Layer 9 of a small transformer language model trained on English Wikipedia (19 layers, counted from 0, width 96).
Take only the direct path to the model's output, skipping the later layers: a vector added to the residual stream pushes a token's score in proportion to its dot product with that token's output vector.

Output vectors of the tokens that the questions are about. A number n stands for n times 0.013.
" century": 18 -39 -61 -23 24 11 -35 4 17 3 52 -54 -8 44 19 1 -26 -37 12 60 -10 -6 15 -27 8 -8 41 -42 -30 -11 -14 12 23 0 30 -31 3 -30 1 -18 -42 -6 -21 14 31 33 31 -46 0 30 37 -64 10 -24 -43 21 20 11 5 14 -23 -35 -48 1 -3 6 -3 16 -6 6 -5 -7 14 -47 -13 61 20 16 -6 -32 -9 -18 -5 17 10 -56 28 -25 40 18 -32 -68 5 12 -61 -63
":": 41 -11 14 0 2 2 30 -1 20 -22 -23 -1 -35 19 -56 20 2 14 -3 -22 -22 -15 6 12 1 13 8 34 -7 13 -23 -21 32 -27 5 3 -1 -32 30 5 -26 33 22 43 -31 24 -11 -18 21 20 20 -41 -24 87 -25 4 20 1 18 18 -65 29 12 -22 9 -5 -24 -27 21 2 4 8 6 -7 8 -20 8 17 -19 19 -2 -19 17 48 -7 -15 -6 -12 36 13 -9 12 10 -4 11 27
"»": 11 -43 -29 -26 21 -44 13 35 42 -16 -17 -41 1 36 -19 1 3 -16 -4 5 1 -22 16 -34 32 -2 31 -5 19 22 -5 7 39 5 -5 7 53 23 -30 5 -26 22 36 -9 -4 21 10 -12 -2 -11 29 -22 13 -8 -56 -6 11 -13 11 -13 -46 -9 -13 3 1 -5 -8 -17 -20 -5 -18 2 10 -39 33 12 18 -5 74 11 47 -4 5 39 11 10 26 -23 -20 10 -39 -43 0 26 -3 -19
" club": 40 26 4 -17 28 -6 26 40 -44 19 10 -24 28 61 24 -1 -7 22 -4 9 28 8 -15 15 -15 -10 -5 21 -21 16 -4 24 18 31 -11 -20 -26 15 -12 27 11 21 -9 36 6 -25 52 -8 -47 52 -8 -29 -37 34 -46 5 -4 -2 -60 -32 -14 -11 -21 3 -5 7 -20 -41 37 -57 18 -33 20 27 13 -6 2 -5 22 7 22 7 4 -16 3 -19 13 11 -20 3 -43 13 21 -18 -31 -37
"form": 11 -3 -39 -55 1 4 22 25 -6 -37 55 15 -5 -19 -30 -41 -81 30 62 40 42 -37 -14 47 -25 -16 29 4 -8 -39 5 -23 11 8 -27 -68 27 -5 44 40 -5 -11 -32 -20 14 27 -11 11 -5 -10 -17 -14 -6 -1 -14 -56 2 -15 23 -55 0 13 -14 -9 7 -9 -30 -33 -36 -74 -7 -16 0 -42 6 -2 3 5 31 -1 19 46 -29 35 4 -21 9 -21 35 -22 -23 -21 68 14 18 6
"−": -26 -35 -21 -14 3 -3 1 26 39 -11 10 -58 -19 71 -38 -34 -34 -27 -18 -3 18 -38 4 -16 -15 -31 20 13 16 -23 -46 26 -4 -7 14 -41 1 -36 -13 -29 -19 12 15 34 -12 -17 3 -14 19 12 -6 -21 -20 -27 -11 22 -11 -47 -20 -15 -25 -43 -31 9 45 -38 -40 -30 -8 -4 -8 -40 46 1 29 37 -18 -29 -12 28 -15 -17 31 17 19 -15 34 -20 32 8 -36 -58 27 22 -40 -63
"ley": 18 -16 -63 -17 20 -18 -9 9 -26 -53 68 -8 59 -14 24 -50 11 -22 -16 22 17 -9 -3 11 20 -1 50 17 -23 17 -8 55 -14 26 40 46 15 15 -9 1 -33 -21 -30 52 15 -3 -20 -37 -49 -54 -30 -61 19 -15 28 -17 -5 -43 -57 36 -15 -57 -41 -62 20 -5 33 36 45 -43 -28 -73 1 16 36 24 -8 15 11 5 -6 -5 30 37 1 2 26 3 8 -9 -1 16 33 16 -17 0
"ich": 12 -12 -55 -7 -14 -28 16 34 -32 2 25 -4 25 33 -21 -10 -36 -59 23 -19 -33 -19 11 -2 47 3 38 -3 -38 -6 19 -6 18 -14 -27 -5 40 54 32 30 -27 -61 -6 24 -6 4 7 -10 -59 23 -20 -27 -30 10 -55 8 -50 -18 -19 -14 -35 -37 -11 -1 26 -4 1 -5 2 -18 36 60 10 -20 50 17 -19 20 -19 -72 -6 -33 7 0 -1 30 -25 -11 11 2 6 6 35 12 -32 -26
"ook": -2 -20 -25 15 -1 6 44 1 20 -6 40 -27 24 28 -9 1 16 1 15 19 -21 -26 -6 14 45 5 70 36 -4 11 24 48 36 -1 -20 -42 37 7 -53 -34 -12 12 4 26 -14 15 16 12 -58 -73 25 -12 -43 13 10 -41 -27 -28 7 -55 -8 -14 15 10 38 -1 30 -24 -30 -9 38 -25 37 13 -11 53 -4 -37 5 -66 28 16 49 25 6 21 29 5 7 40 27 -11 34 -13 -23 -32
" that": 43 23 14 -19 24 18 -31 -2 -1 22 -1 -4 20 10 -26 -6 -9 21 14 -21 -26 4 -24 -25 57 16 6 -24 3 -36 -31 12 35 7 35 -6 3 3 -18 4 -12 7 37 -30 9 -11 35 29 30 6 5 13 9 38 23 17 -41 19 5 6 -17 13 -5 -19 33 -8 9 -29 29 -31 5 -20 13 3 -3 11 74 45 14 6 -1 12 3 -10 0 -3 15 -49 36 24 4 18 -4 -4 -13 -18
"tic": 15 18 -30 19 20 -25 -18 32 -17 -41 8 -23 25 -1 -28 -33 14 -19 28 -4 20 -40 22 12 -37 -52 11 -40 67 -14 -25 -29 58 -12 23 -19 -1 13 -4 33 -46 18 -14 14 -6 -31 -17 -16 -13 40 -1 -16 57 10 46 -49 34 4 -3 6 25 6 -25 37 -5 14 -31 -8 31 -74 7 -3 23 0 66 42 9 8 23 2 67 30 -41 -29 -1 38 35 -32 -25 12 -60 23 15 26 -1 -25
"ity": -38 -59 8 1 37 -10 26 22 -16 -34 -27 -16 21 48 17 6 -43 6 8 -13 -14 12 -24 52 -19 9 74 4 -4 -54 13 14 36 8 22 -44 -15 -44 -44 -24 -35 -3 -21 60 -27 16 -2 34 -34 -7 -19 -88 18 -5 -12 -71 -10 -35 22 -46 -57 -23 -52 29 23 12 -21 -21 29 15 38 -33 -27 -29 31 60 -36 3 9 -1 -15 20 16 -1 3 15 26 10 22 7 -6 43 53 28 -6 -3
"ford": 21 24 -37 -31 17 -52 -23 37 -5 -31 60 28 48 -2 -8 -37 -27 -41 -11 21 -19 -4 -26 -27 -34 -37 25 -2 32 -8 -41 26 -19 16 1 29 28 47 11 -24 -11 -32 -22 35 93 16 -4 -45 -16 -16 -32 13 49 12 11 -30 -5 -23 -57 4 10 -21 -34 -44 55 -4 12 51 71 -30 -12 -36 14 -21 42 35 4 7 11 -10 -9 -5 47 81 9 -15 21 15 9 -21 -26 -11 36 -15 -36 -27
" history": 19 -9 -10 4 48 -12 31 66 33 17 13 -18 26 31 -27 -14 19 -18 36 -10 39 7 -23 0 15 31 19 -24 -44 42 2 31 -3 43 -15 13 49 17 0 10 12 10 -24 8 18 -29 28 -10 -4 47 21 2 -5 0 -41 7 -20 -1 -4 -17 -24 7 1 29 11 8 -6 22 -32 1 13 -28 19 -44 -2 16 29 27 11 6 -34 17 31 -12 3 -36 54 -30 -14 29 -11 -43 44 -35 -18 -45
"up": 33 -30 41 -51 -16 0 -42 0 -40 -11 -3 -13 48 -24 11 -52 -11 -34 -5 -10 36 -35 -12 -81 -16 -1 25 -32 27 12 21 34 11 12 -7 -31 8 -4 -20 31 7 8 -42 37 27 37 49 -11 -31 -17 -8 18 -17 7 -11 2 -17 1 18 -7 -9 -52 -22 4 10 73 21 -29 -16 -16 -13 11 -11 39 20 10 0 1 0 13 -7 0 -28 -11 1 2 0 6 14 45 -6 16 30 8 -8 -61
"ical": -14 -49 -61 -23 23 -71 -35 14 60 9 49 -36 -8 -34 8 -62 -1 -30 48 -30 -42 -10 -16 -39 -24 9 13 5 2 -15 -33 28 30 37 -3 1 19 -19 14 13 -44 -24 -7 7 4 6 1 -29 -56 0 -45 0 4 4 31 -18 -54 36 14 -40 6 -48 27 33 8 -7 -43 -5 11 -74 9 -60 -5 -85 12 68 7 10 -17 -75 -13 -12 -16 -3 7 35 -10 -73 17 -2 1 28 17 34 12 -16
"mm": 15 34 -1 -30 2 -37 2 20 -19 38 -18 -11 -32 18 10 -47 12 -36 -7 43 50 -87 15 23 -8 -5 12 -17 -28 -43 -36 -24 23 -13 -4 -4 -18 -1 15 -19 -28 -8 -18 -5 23 3 -7 -40 -2 22 34 -8 -47 -2 16 33 -61 -30 10 26 -57 -22 -79 25 2 -5 38 -31 -8 -17 10 13 9 11 -17 24 7 -5 39 53 -13 1 23 6 8 -25 -3 -39 41 -2 -47 -12 -23 10 -22 -30

Output weights of attention head 1. The head adds the sum of these rows, row i times number i of z. A number n stands for n times 0.0054.
o0: -13 -3 -19 4 50 23 -44 -16 -14 0 -7 -13 23 22 74 -52 -18 -39 -4 -35 30 12 35 34 31 32 24 21 6 34 31 24 -21 18 50 0 26 19 -6 54 -10 -11 -9 38 -10 -15 10 -6 -42 -46 21 48 27 -10 13 -3 -7 27 5 -10 16 -1 0 20 17 21 7 41 46 1 -29 21 -9 17 9 28 -34 42 -14 33 -39 -71 -16 0 11 11 -10 56 -28 1 4 20 -45 -10 -7 -14
o1: 3 -14 -61 -14 23 14 3 -33 -39 -18 1 -7 40 -15 13 16 -10 17 -3 -19 -34 2 20 -17 -2 -29 -51 31 24 -12 -8 7 36 42 25 -17 -23 -31 -12 38 -8 63 -42 -5 -12 -39 -48 35 -13 23 -35 -23 46 21 10 -9 -22 20 -4 2 3 -36 -28 12 1 -31 2 16 6 4 38 9 9 -4 -35 -9 13 -28 -8 -39 -12 -53 23 49 -22 -20 -13 51 -36 -19 2 -6 -11 -33 -6 -38
o2: 0 2 -22 54 -26 34 -11 0 -37 -8 13 40 -23 -43 -13 -8 37 -10 -24 -23 -20 13 30 -4 25 9 22 16 -52 -21 41 6 18 19 -17 12 13 36 35 20 16 53 -26 -12 -33 -6 -17 -26 14 -30 10 2 13 -28 -24 -26 20 12 37 11 13 -22 19 -12 -6 -45 16 -6 -27 -43 -25 19 50 -11 -22 27 29 73 -42 20 -36 26 -28 24 3 68 -38 -9 -58 -17 -3 -22 -1 9 5 -5
o3: 0 -18 14 40 12 -46 -26 13 31 -15 4 3 -35 -9 24 -8 23 -7 -34 -6 -9 21 49 -8 -19 10 34 9 1 -1 0 -14 -25 -15 -7 5 14 -1 39 -9 -2 -33 12 -25 -18 79 1 -25 -15 -14 -2 6 24 2 4 3 -72 16 -9 61 10 -27 -13 -34 -24 -1 -11 26 5 -5 25 8 9 9 26 -10 60 -13 8 -13 49 -42 -23 3 14 23 -47 -17 -16 43 -3 2 -37 -43 38 -55
o4: -32 -37 -6 22 16 25 20 48 9 40 -42 34 43 3 10 27 35 29 42 -32 -6 -6 15 37 27 24 -3 -20 38 30 22 -5 4 -7 7 0 -15 -19 -5 22 44 53 0 -29 -6 20 -15 8 28 73 5 12 3 -32 19 6 8 39 -8 69 -10 45 19 31 30 34 -10 -35 27 15 25 48 -28 8 -4 20 3 -2 8 -12 -19 -24 -20 24 9 37 -10 -59 32 58 20 3 -33 30 -43 30
o5: 29 21 0 3 4 40 -59 1 -26 0 20 25 -6 26 24 11 -31 39 35 40 32 -37 -3 7 -52 -28 8 15 -41 4 -13 6 -9 2 24 55 20 -91 2 -10 1 -30 58 22 41 -12 -34 7 -20 25 38 18 40 29 21 7 -5 23 39 1 19 20 -5 30 -3 13 14 27 -30 28 -16 38 26 39 25 20 0 -6 -60 -27 -58 7 8 -9 5 3 -4 -20 -57 3 -18 14 -36 21 -35 44
o6: 7 -2 -40 -14 -1 5 -39 42 2 32 -30 -38 50 -15 20 -33 -8 -22 -38 19 -3 -20 -16 2 26 14 -5 44 -29 3 9 -23 0 -31 -47 2 -5 30 -15 -28 38 -1 10 22 -38 38 9 -6 14 11 22 75 34 55 14 -11 4 -9 30 -51 21 -3 -9 12 -32 24 10 11 -14 -16 -24 -3 11 -1 26 46 -64 22 29 7 -52 -45 -14 6 30 25 -10 -16 1 -2 7 5 24 -10 -2 1
o7: 50 -4 -1 -15 24 -31 -3 -18 -38 -12 2 29 50 12 52 5 -2 -4 22 35 -12 -25 53 13 43 32 25 34 32 13 45 -11 -23 17 11 13 -29 -2 13 -11 16 -8 -25 17 -5 -5 43 -6 -36 24 -9 34 44 17 -26 4 29 -28 45 -30 2 -26 19 10 45 12 -21 37 1 -35 -38 -43 -19 -20 38 -52 14 16 15 -31 1 4 23 29 25 -4 6 18 -8 2 57 11 1 0 31 -29
o8: -22 36 -18 24 -18 -12 -10 -12 -20 2 11 -26 21 36 31 -13 21 -26 31 20 2 16 24 35 43 6 4 33 0 -47 -4 -31 -3 27 12 -61 -48 -6 -2 64 14 24 6 -21 2 -27 -50 14 -8 37 -36 9 -2 11 -11 12 11 26 17 -7 -5 -19 -23 5 3 25 13 -29 -3 9 -20 20 -11 16 10 30 -4 -4 10 -21 4 -1 -9 -56 61 57 6 3 -2 -13 -25 2 3 20 -31 32
o9: 26 54 -54 26 -14 47 28 15 62 39 -38 -33 6 6 20 -20 22 25 15 -12 -13 25 55 -23 16 -3 -21 -15 3 44 10 -11 -3 0 27 -26 8 8 -33 -29 -10 -52 3 16 28 -3 -51 -23 -46 19 -39 33 29 -17 -21 -32 -18 -53 -25 -19 47 27 -11 0 -43 42 29 -30 -1 6 -31 9 44 48 7 14 -4 26 -25 15 -6 43 19 -22 11 -10 0 21 34 -12 77 -4 -12 0 -37 -3
o10: 2 3 11 -3 11 -31 6 -22 -4 0 -16 1 32 7 54 -18 -44 -42 -29 5 -27 62 3 -12 39 44 -45 -16 16 12 -9 -36 8 -4 -2 -10 -11 20 13 -65 -10 -22 1 15 8 15 -6 12 -32 -31 31 2 -30 -4 -11 4 29 3 -11 4 -42 6 28 32 20 -53 20 21 19 -12 -6 14 -6 -14 37 23 8 12 -52 13 16 40 2 35 8 -4 14 40 -6 20 -18 -3 -1 46 1 43
o11: 0 13 7 -6 -16 49 -45 8 -21 10 8 -17 29 -24 -15 -15 2 17 -55 4 9 64 -9 -25 8 0 20 -9 63 -14 -7 12 43 6 8 -32 -9 1 -19 6 -7 0 33 6 19 -70 -5 32 29 -12 22 -7 1 52 18 -17 29 11 6 -10 34 8 17 29 2 -6 9 37 22 30 -37 13 -11 39 1 4 4 -11 16 75 21 -33 40 39 72 -17 -6 7 60 -8 -23 7 12 -23 -46 -23
o12: -11 35 -31 -14 -24 -18 36 3 -7 -16 12 0 -37 -41 42 36 -41 7 -12 43 -24 24 -45 -52 -29 42 18 -4 5 3 -31 7 6 -2 -5 9 -19 -9 15 -5 20 -22 -19 9 -20 18 -25 -35 21 -2 34 1 17 9 -29 15 12 8 -46 6 -8 -45 15 54 -20 -16 37 -32 -42 0 -3 -22 23 46 13 47 -10 -24 7 -76 -42 -3 3 78 -20 31 -16 42 5 5 -20 18 2 4 68 7
o13: -35 20 36 4 -11 37 34 5 -37 4 -49 5 -47 46 11 15 -18 -45 -4 0 -82 -17 7 25 32 12 7 -21 -14 -22 36 -18 -36 -10 -11 -7 13 -2 61 3 6 31 34 -46 -6 -20 18 29 11 14 -1 -53 3 -9 45 -1 -17 -31 32 14 -57 -18 13 16 -6 -5 8 -34 -26 7 9 -47 1 -1 -51 -4 -16 24 -13 -16 -47 15 30 -42 45 15 11 -2 -13 -7 11 35 -4 58 56 25
o14: -7 10 -19 12 16 14 13 -28 -8 -1 -26 31 -22 45 16 21 2 -23 1 7 -14 0 -24 -20 15 -18 -11 30 7 25 41 23 27 51 -8 -68 44 17 -23 2 30 -12 -8 -21 -21 -34 -5 -25 68 -8 -6 -14 -5 20 -59 -28 -33 27 46 -20 -28 -32 35 -10 -25 27 -14 23 -54 9 -14 8 16 -7 51 -13 -2 1 24 -2 7 16 -59 11 11 23 37 -38 -34 -47 -22 35 2 -3 -44 -26
o15: -14 -5 -31 6 -33 1 -41 20 -59 37 18 7 -5 3 3 33 -39 26 -3 43 15 17 -33 -25 24 -41 -2 14 -23 22 4 3 4 -47 -23 -14 1 6 3 37 18 -7 -18 -58 11 -25 -67 -27 -48 -4 37 15 36 -1 42 -8 -35 -15 0 9 9 -12 -54 -44 17 -35 -3 -10 -15 39 34 5 15 14 -12 -8 33 5 62 -14 -4 -20 -31 -17 5 -5 -53 -14 54 -39 -8 -7 30 29 -23 5
o16: -2 -21 0 25 38 -19 42 -43 -10 4 13 -17 43 12 6 6 -42 -26 40 -14 -18 -23 -47 -16 -30 -4 -28 -11 7 -18 9 -9 -18 16 -22 -8 10 -6 -2 6 7 -23 25 18 18 0 9 -12 -63 -25 -6 31 32 25 11 -24 28 -32 -12 -14 -48 -10 -25 19 21 -2 31 11 2 -22 8 11 36 6 21 -10 -30 19 -18 -20 17 26 -8 -9 -14 -20 -5 1 32 54 -19 66 -19 34 1 51
o17: 21 0 -6 0 -14 -29 -14 -21 19 -50 8 -27 -3 37 -55 8 34 -2 8 -24 37 -9 -1 -3 51 -26 16 18 -39 10 0 -3 20 15 -23 48 16 6 -8 -11 18 5 8 23 -7 -23 -8 45 -21 -28 -22 -13 5 -23 68 -34 -6 10 14 -20 -30 14 -6 32 17 -23 -5 -29 -1 -46 7 -6 -7 -40 8 7 -2 -22 -25 12 17 10 37 7 -30 -8 3 8 -3 16 0 11 -3 25 41 -21
o18: -1 -14 -46 19 -44 -44 1 -17 25 6 7 1 -3 21 -18 -6 -44 -20 29 -37 19 -43 -1 6 -11 27 31 29 -8 -13 -27 27 -18 8 -3 26 -57 -16 5 5 9 34 -7 -5 45 -27 -4 9 29 6 -22 -6 -2 -10 14 -28 -26 28 -2 11 22 9 -14 39 -9 -20 -52 -6 3 -26 6 -22 -30 19 35 49 36 -5 -32 16 1 5 -8 29 11 7 31 45 50 16 -12 4 2 12 56 -6
o19: 31 54 -45 10 -3 -1 18 3 -28 8 18 12 28 10 71 17 4 20 1 -38 43 -35 -1 26 -16 58 -1 -25 8 11 22 -35 15 -39 10 -15 -13 -10 -7 33 6 27 -2 46 -38 44 7 32 -26 8 34 18 13 43 -5 -12 -7 34 -51 -17 0 -84 55 28 50 25 30 -26 1 10 -27 1 31 -21 16 37 -5 -52 -41 -9 -15 21 -50 -26 40 -12 1 -8 -16 -5 -33 49 5 -24 -7 16
o20: 0 2 34 40 -13 -4 -30 24 -42 -21 14 -28 27 -33 -40 33 2 -11 -33 -36 -3 -31 -2 -12 11 -20 -29 -30 -42 -10 6 -36 0 15 -25 34 -4 42 -21 29 -22 61 16 25 4 -7 -16 17 1 -34 -21 13 -35 21 29 -44 5 2 -2 8 17 -8 8 15 43 -28 -19 -1 -7 -4 0 26 -3 14 -23 10 -56 -22 -23 12 13 14 9 -23 -38 31 65 -14 15 52 14 -12 30 39 22 13
o21: 27 -29 -19 -25 29 10 -14 -12 12 16 11 -17 19 -17 36 -34 -20 47 -33 18 35 -3 -48 -44 -9 31 0 -4 -16 -20 25 3 -1 27 13 38 -20 -5 1 8 13 9 -48 37 -11 -31 4 -38 -25 -23 21 9 68 -16 -34 -10 38 -13 -15 -10 13 22 -15 -44 23 0 8 45 6 0 -18 19 -18 19 -16 -11 -1 17 20 76 12 -68 -8 30 -29 18 -20 -17 1 25 -6 46 13 4 -20 27
o22: -33 28 29 5 -1 0 -12 2 -13 -24 11 -35 42 -20 48 47 -5 13 -12 13 38 31 -20 22 -22 -42 -6 18 -56 27 -7 2 18 -50 3 -1 4 28 17 -33 9 10 14 -30 33 -14 11 13 39 16 4 -11 -28 -21 6 9 53 15 -50 4 35 10 -9 -1 1 3 -40 68 4 -22 -3 22 0 39 12 -29 -38 0 7 6 -44 16 -32 -13 -10 -2 8 20 -22 -9 -12 -3 -27 -31 24 -13
o23: 46 20 -26 12 -8 -3 -44 43 -4 16 3 -45 5 -1 18 -26 -6 -22 -1 -2 -4 -4 -56 -39 0 -62 -11 0 -2 7 -12 28 -15 1 -31 11 23 16 2 -10 -52 -58 -6 -20 15 -25 -2 10 -7 7 17 44 -3 -8 41 18 -29 27 0 -10 -27 -34 -33 -36 34 9 6 16 30 -24 -29 20 -2 -11 -9 -25 -38 -16 24 25 -19 -14 -12 5 -27 21 2 31 34 8 -10 6 -9 53 6 18
o24: 16 12 -27 -15 22 -33 -42 -4 -26 16 34 35 25 55 -29 -14 26 -4 -6 -19 -8 7 -57 34 -10 -4 13 -26 -10 -29 2 3 -52 -9 -19 -73 -11 10 -44 46 25 -10 -26 44 22 8 25 9 16 52 -22 -42 24 22 1 -4 -19 -17 22 10 -5 -50 -12 6 -13 21 9 -8 -15 4 8 -63 44 19 63 29 4 -6 -6 -13 28 19 -4 -35 -41 37 -19 14 2 22 35 37 -26 2 27 -2
o25: -41 -53 -6 22 27 -69 9 -25 8 37 14 31 -32 -13 -13 -6 7 5 4 7 -29 -27 12 12 41 22 41 23 -27 -26 3 2 15 -22 8 -16 7 0 36 6 -28 -14 -9 -38 9 12 -41 -27 -6 -43 42 -39 10 -7 -23 -18 -6 -4 13 -43 53 -10 -1 22 -5 -9 3 -33 -37 28 24 11 9 -39 -2 -16 -19 29 -17 10 72 -13 -11 24 13 37 5 -24 2 2 -1 94 -31 1 35 9
o26: 30 -9 -10 -7 9 10 -5 29 6 -4 -16 -24 -41 12 10 0 29 -14 11 -45 -8 -26 -5 -5 5 32 38 -40 -17 -35 -6 1 15 44 5 44 30 -12 17 35 -54 -28 6 -19 22 17 10 21 -24 48 -15 7 -3 -1 21 56 17 4 18 -54 17 30 7 -27 10 -2 6 1 25 19 -38 27 6 -50 24 -21 33 72 -45 -30 -27 5 -3 -15 -47 49 -35 -31 15 28 18 4 25 -2 -33 9
o27: -5 -26 1 18 33 6 -16 -6 42 -48 -36 -1 23 12 -60 47 -34 29 16 0 -31 -39 43 57 -9 26 27 25 -36 37 -12 12 13 2 12 -7 -43 3 17 27 39 -29 -2 33 -16 10 9 -6 9 -42 -33 9 -15 50 -17 54 -37 -49 21 -15 22 35 41 36 0 5 37 18 -50 15 32 4 7 -3 3 -5 23 27 30 16 -6 -22 39 5 -29 -24 60 12 35 -37 -13 -16 -26 15 57 4
o28: -16 20 29 -34 83 -16 8 -36 2 -14 21 9 -64 13 6 29 -8 21 10 -35 -18 -46 12 -26 19 -18 -42 6 -8 46 0 40 57 12 12 -16 -50 -31 20 26 -11 19 -18 -9 16 -43 -18 -13 -60 27 46 23 42 17 26 -23 3 -20 -12 5 12 11 3 -14 27 -16 -16 20 37 -36 -41 -21 13 -3 11 42 -29 7 54 22 25 42 -4 -24 31 -16 -29 13 -35 34 13 17 49 20 15 39
o29: -8 -18 17 1 40 26 -38 -18 -18 -13 25 11 3 23 18 -14 10 26 -33 28 1 48 53 7 9 1 -10 -12 -32 -21 24 39 30 27 34 -2 2 11 2 5 -9 1 15 29 9 11 -8 23 -40 -21 -5 23 -26 -21 -15 -19 -28 13 -8 5 17 65 -18 -14 -3 -42 -41 -36 20 -25 14 0 -30 12 -4 -6 29 13 9 -35 -10 -12 -2 4 -24 0 -25 -6 30 17 46 -64 -18 5 -10 -34
o30: 33 16 -26 52 -25 -45 -61 33 24 26 3 -14 -4 -47 21 -22 -11 -27 18 24 -17 -14 36 -2 19 -5 -22 19 -43 -38 -9 52 -2 35 30 24 -54 -13 -7 1 -50 -17 -19 -7 -32 6 -15 11 -15 -8 -8 9 24 -22 -6 21 -44 -8 47 -23 -49 0 -2 -15 -14 12 -12 31 20 -68 -19 -24 -25 -7 18 -9 14 -35 5 -24 -35 19 -6 13 33 -18 -36 23 -13 -17 -24 17 16 32 -3 -1
o31: -2 14 -22 54 -48 -17 10 -36 -35 -20 26 39 37 39 -34 -28 7 27 2 21 13 56 41 -22 9 -15 1 -40 4 -16 47 4 -16 -47 -2 16 -38 -14 7 -25 21 -9 -15 22 -60 39 -7 22 20 -2 8 -31 49 -1 44 11 37 17 -5 11 -4 29 32 -8 -13 39 -11 19 -17 -11 -26 -31 -11 -13 6 -25 -14 -13 18 -10 -15 38 9 -7 18 -40 -7 -17 4 -23 23 3 -13 -39 -47 24

Each question shows a token from some text and the vector z that the head gathered there. A number n stands for n times 0.04.

" 25": 28 -5 3 20 -11 36 -22 18 24 -21 29 -9 3 3 -18 -9 15 -2 -4 17 -25 8 0 5 50 -20 10 0 -6 -24 19 34
Pushed up most: "ley"

"er": 37 6 -27 12 9 -76 -13 -17 -28 -67 60 9 -8 19 28 -24 36 38 -9 -5 26 9 39 16 6 8 -45 -38 34 8 26 -29
Pushed down most: " century"

"z": 45 11 1 18 -20 14 -5 41 -43 18 -14 -1 20 -38 -30 -44 -18 8 7 8 17 55 -13 -19 45 17 7 10 19 15 -8 3
Which three tokens does it push up most, strongest first? "ley", "ford", "up"

"ing": 2 10 -4 16 14 -25 0 30 -10 39 -9 -15 28 19 3 11 -29 10 7 -3 -22 1 -3 1 -11 16 -20 -4 -2 16 -7 18
Pushed up most: "ook"

"ral": 11 -7 -7 15 11 22 4 -7 39 13 20 -24 -1 5 69 6 -11 -2 -3 19 -24 -13 10 27 -36 8 19 -19 -13 -6 33 -9
Which two tokens does it push up most, strongest first? "ich", "ical"

" st": 26 9 -6 -3 -13 -30 19 16 -20 8 29 21 15 -14 13 -5 33 -16 -15 -2 4 25 7 6 -27 -25 7 -6 10 -6 -7 12
Pushed down most: "mm"

"vel": 46 -6 -25 -34 -9 23 -3 9 16 -9 34 -6 -3 -27 7 -9 17 7 -29 33 25 7 48 -11 18 -26 1 16 -12 -15 6 0
Pushed up most: " club"

" 2004": -26 -18 -10 16 -8 37 -27 -25 9 -4 3 10 -12 14 -16 -3 -35 -25 1 -22 -17 -16 5 6 1 -23 14 0 -26 -11 13 -10
Pushed up most: "mm"

"ac": 4 15 6 -7 18 -5 -18 4 -9 -37 7 -32 -5 -37 19 -8 0 15 -46 17 -17 -1 -4 -27 10 -11 4 -12 28 -1 -3 25
Pushed up most: " club"

"ni": 30 -3 2 21 -16 -9 -11 2 -2 10 7 9 19 -8 -9 -26 -8 9 -13 -1 -29 14 28 8 0 -7 -17 17 20 31 -4 8
Which three tokens does it push up most, strongest first? "ley", "ford", " club"

" Y": 12 -18 20 -21 39 8 9 15 11 5 -23 -8 -5 -2 5 8 -13 21 -13 -4 6 -10 3 23 -13 -37 7 0 5 10 7 22
Which three tokens does it push up most, strongest first? " history", " that", "tic"

"s": 36 13 36 -9 -31 -18 24 1 -18 -13 1 -25 15 -14 -20 -9 -15 28 -4 8 40 39 19 -1 23 -49 11 28 -4 9 12 2
Pushed down most: "mm"

"ence": 23 1 -13 16 -1 24 -5 29 -1 38 8 1 18 11 -27 -18 1 4 47 21 -11 -13 -3 3 -12 12 -12 0 14 16 30 26
Pushed down most: "»"

"ity": 20 -10 -24 -21 40 7 -21 15 3 10 -34 -23 -10 0 11 -15 31 5 13 11 -28 -23 -19 -17 22 47 -2 8 11 -1 -2 6
Pushed down most: "ford"

" in": -14 -2 16 17 10 27 5 1 -8 -3 -7 9 -28 26 5 -12 12 -9 -32 -8 -7 11 7 -16 9 3 6 5 16 7 -39 25
Which three tokens does it push up most, strongest first? ":", " that", " history"

"y": -2 3 -1 -5 29 -11 3 3 24 -1 -17 9 22 -8 34 -8 -12 0 18 -3 10 -11 13 1 -1 -3 -19 -24 26 6 8 8
Pushed up most: "tic"

" and": 9 13 21 -26 35 25 -7 -2 8 -15 -7 15 -39 23 21 -7 -12 18 8 -3 18 -17 1 -20 -9 -12 6 -11 9 24 -10 14
Pushed up most: " that"

"97": 8 -1 -31 -24 -6 34 -12 -16 4 8 21 21 -25 -22 -25 4 -16 -24 3 -14 -11 -6 8 12 -10 -38 -10 -12 -4 -8 0 19
Pushed up most: "ford"

" 2006": -15 -21 -7 21 -11 30 -23 -15 6 2 12 1 -1 20 -13 -4 -30 -33 -1 -13 -20 -8 6 2 10 -31 6 3 -12 -19 16 -4
Which three tokens does it push up most, strongest first? "mm", " century", "−"

"ar": -45 42 -16 7 -3 8 -27 -34 -10 -39 -28 -77 18 -15 -18 13 12 16 30 0 1 6 -13 12 20 3 8 38 -7 -40 13 -33
Which two tokens does it push up most, strongest first? "ical", "form"

" their": -12 7 0 9 5 10 -1 -13 -14 45 -17 -1 -8 -12 4 15 -22 4 -2 -20 -9 9 8 5 -12 -2 -3 -10 10 38 -29 23
Pushed up most: " century"

"ill": -1 -4 8 22 6 -36 7 1 -28 -19 2 -13 -20 13 -6 3 -12 14 -23 14 -17 9 26 13 -33 2 -10 -7 23 30 -7 4
Pushed up most: "»"

"and": -8 56 -8 9 11 23 -7 8 33 -7 33 -15 42 7 -50 18 15 9 19 3 -27 -12 -26 27 2 24 -14 3 13 11 52 5
Pushed up most: "ical"

" Art": 3 -17 15 -13 -12 -26 20 23 9 -13 2 19 -2 -2 18 -29 17 -6 -2 14 12 20 22 3 17 -17 3 4 -11 9 -33 -4
Which three tokens does it push up most, strongest first? "up", " club", " history"

"van": 34 28 22 -25 -30 -22 4 -7 -9 -32 53 36 33 -5 18 -5 35 31 -8 -25 22 11 32 3 36 17 -34 0 -22 6 4 14
Which three tokens does it push up most, strongest first? "ley", "ford", "ity"

" ": -7 -1 24 -1 -4 11 -3 -18 -12 -13 -12 34 -1 14 -7 6 5 -2 2 -3 2 -9 12 5 2 -11 3 4 -11 18 -6 9
Pushed up most: " that"

" p": 7 -5 18 -6 -2 24 -10 -3 2 -22 -2 20 -12 15 1 -1 5 18 4 5 20 1 -5 9 5 2 -6 -7 36 9 -11 -8
Pushed up most: "tic"

"emb": 15 -11 28 37 -15 12 -3 -9 12 -23 -4 -23 9 23 -44 26 21 -6 -17 16 8 15 -13 37 34 24 10 -13 -3 -11 15 -19
Pushed up most: "ical"

"il": 0 0 7 -12 37 8 9 -15 13 32 -16 -5 34 15 15 -11 -13 -6 25 -2 7 -22 10 -6 -11 8 -10 13 11 19 -4 -6
Pushed up most: "ook"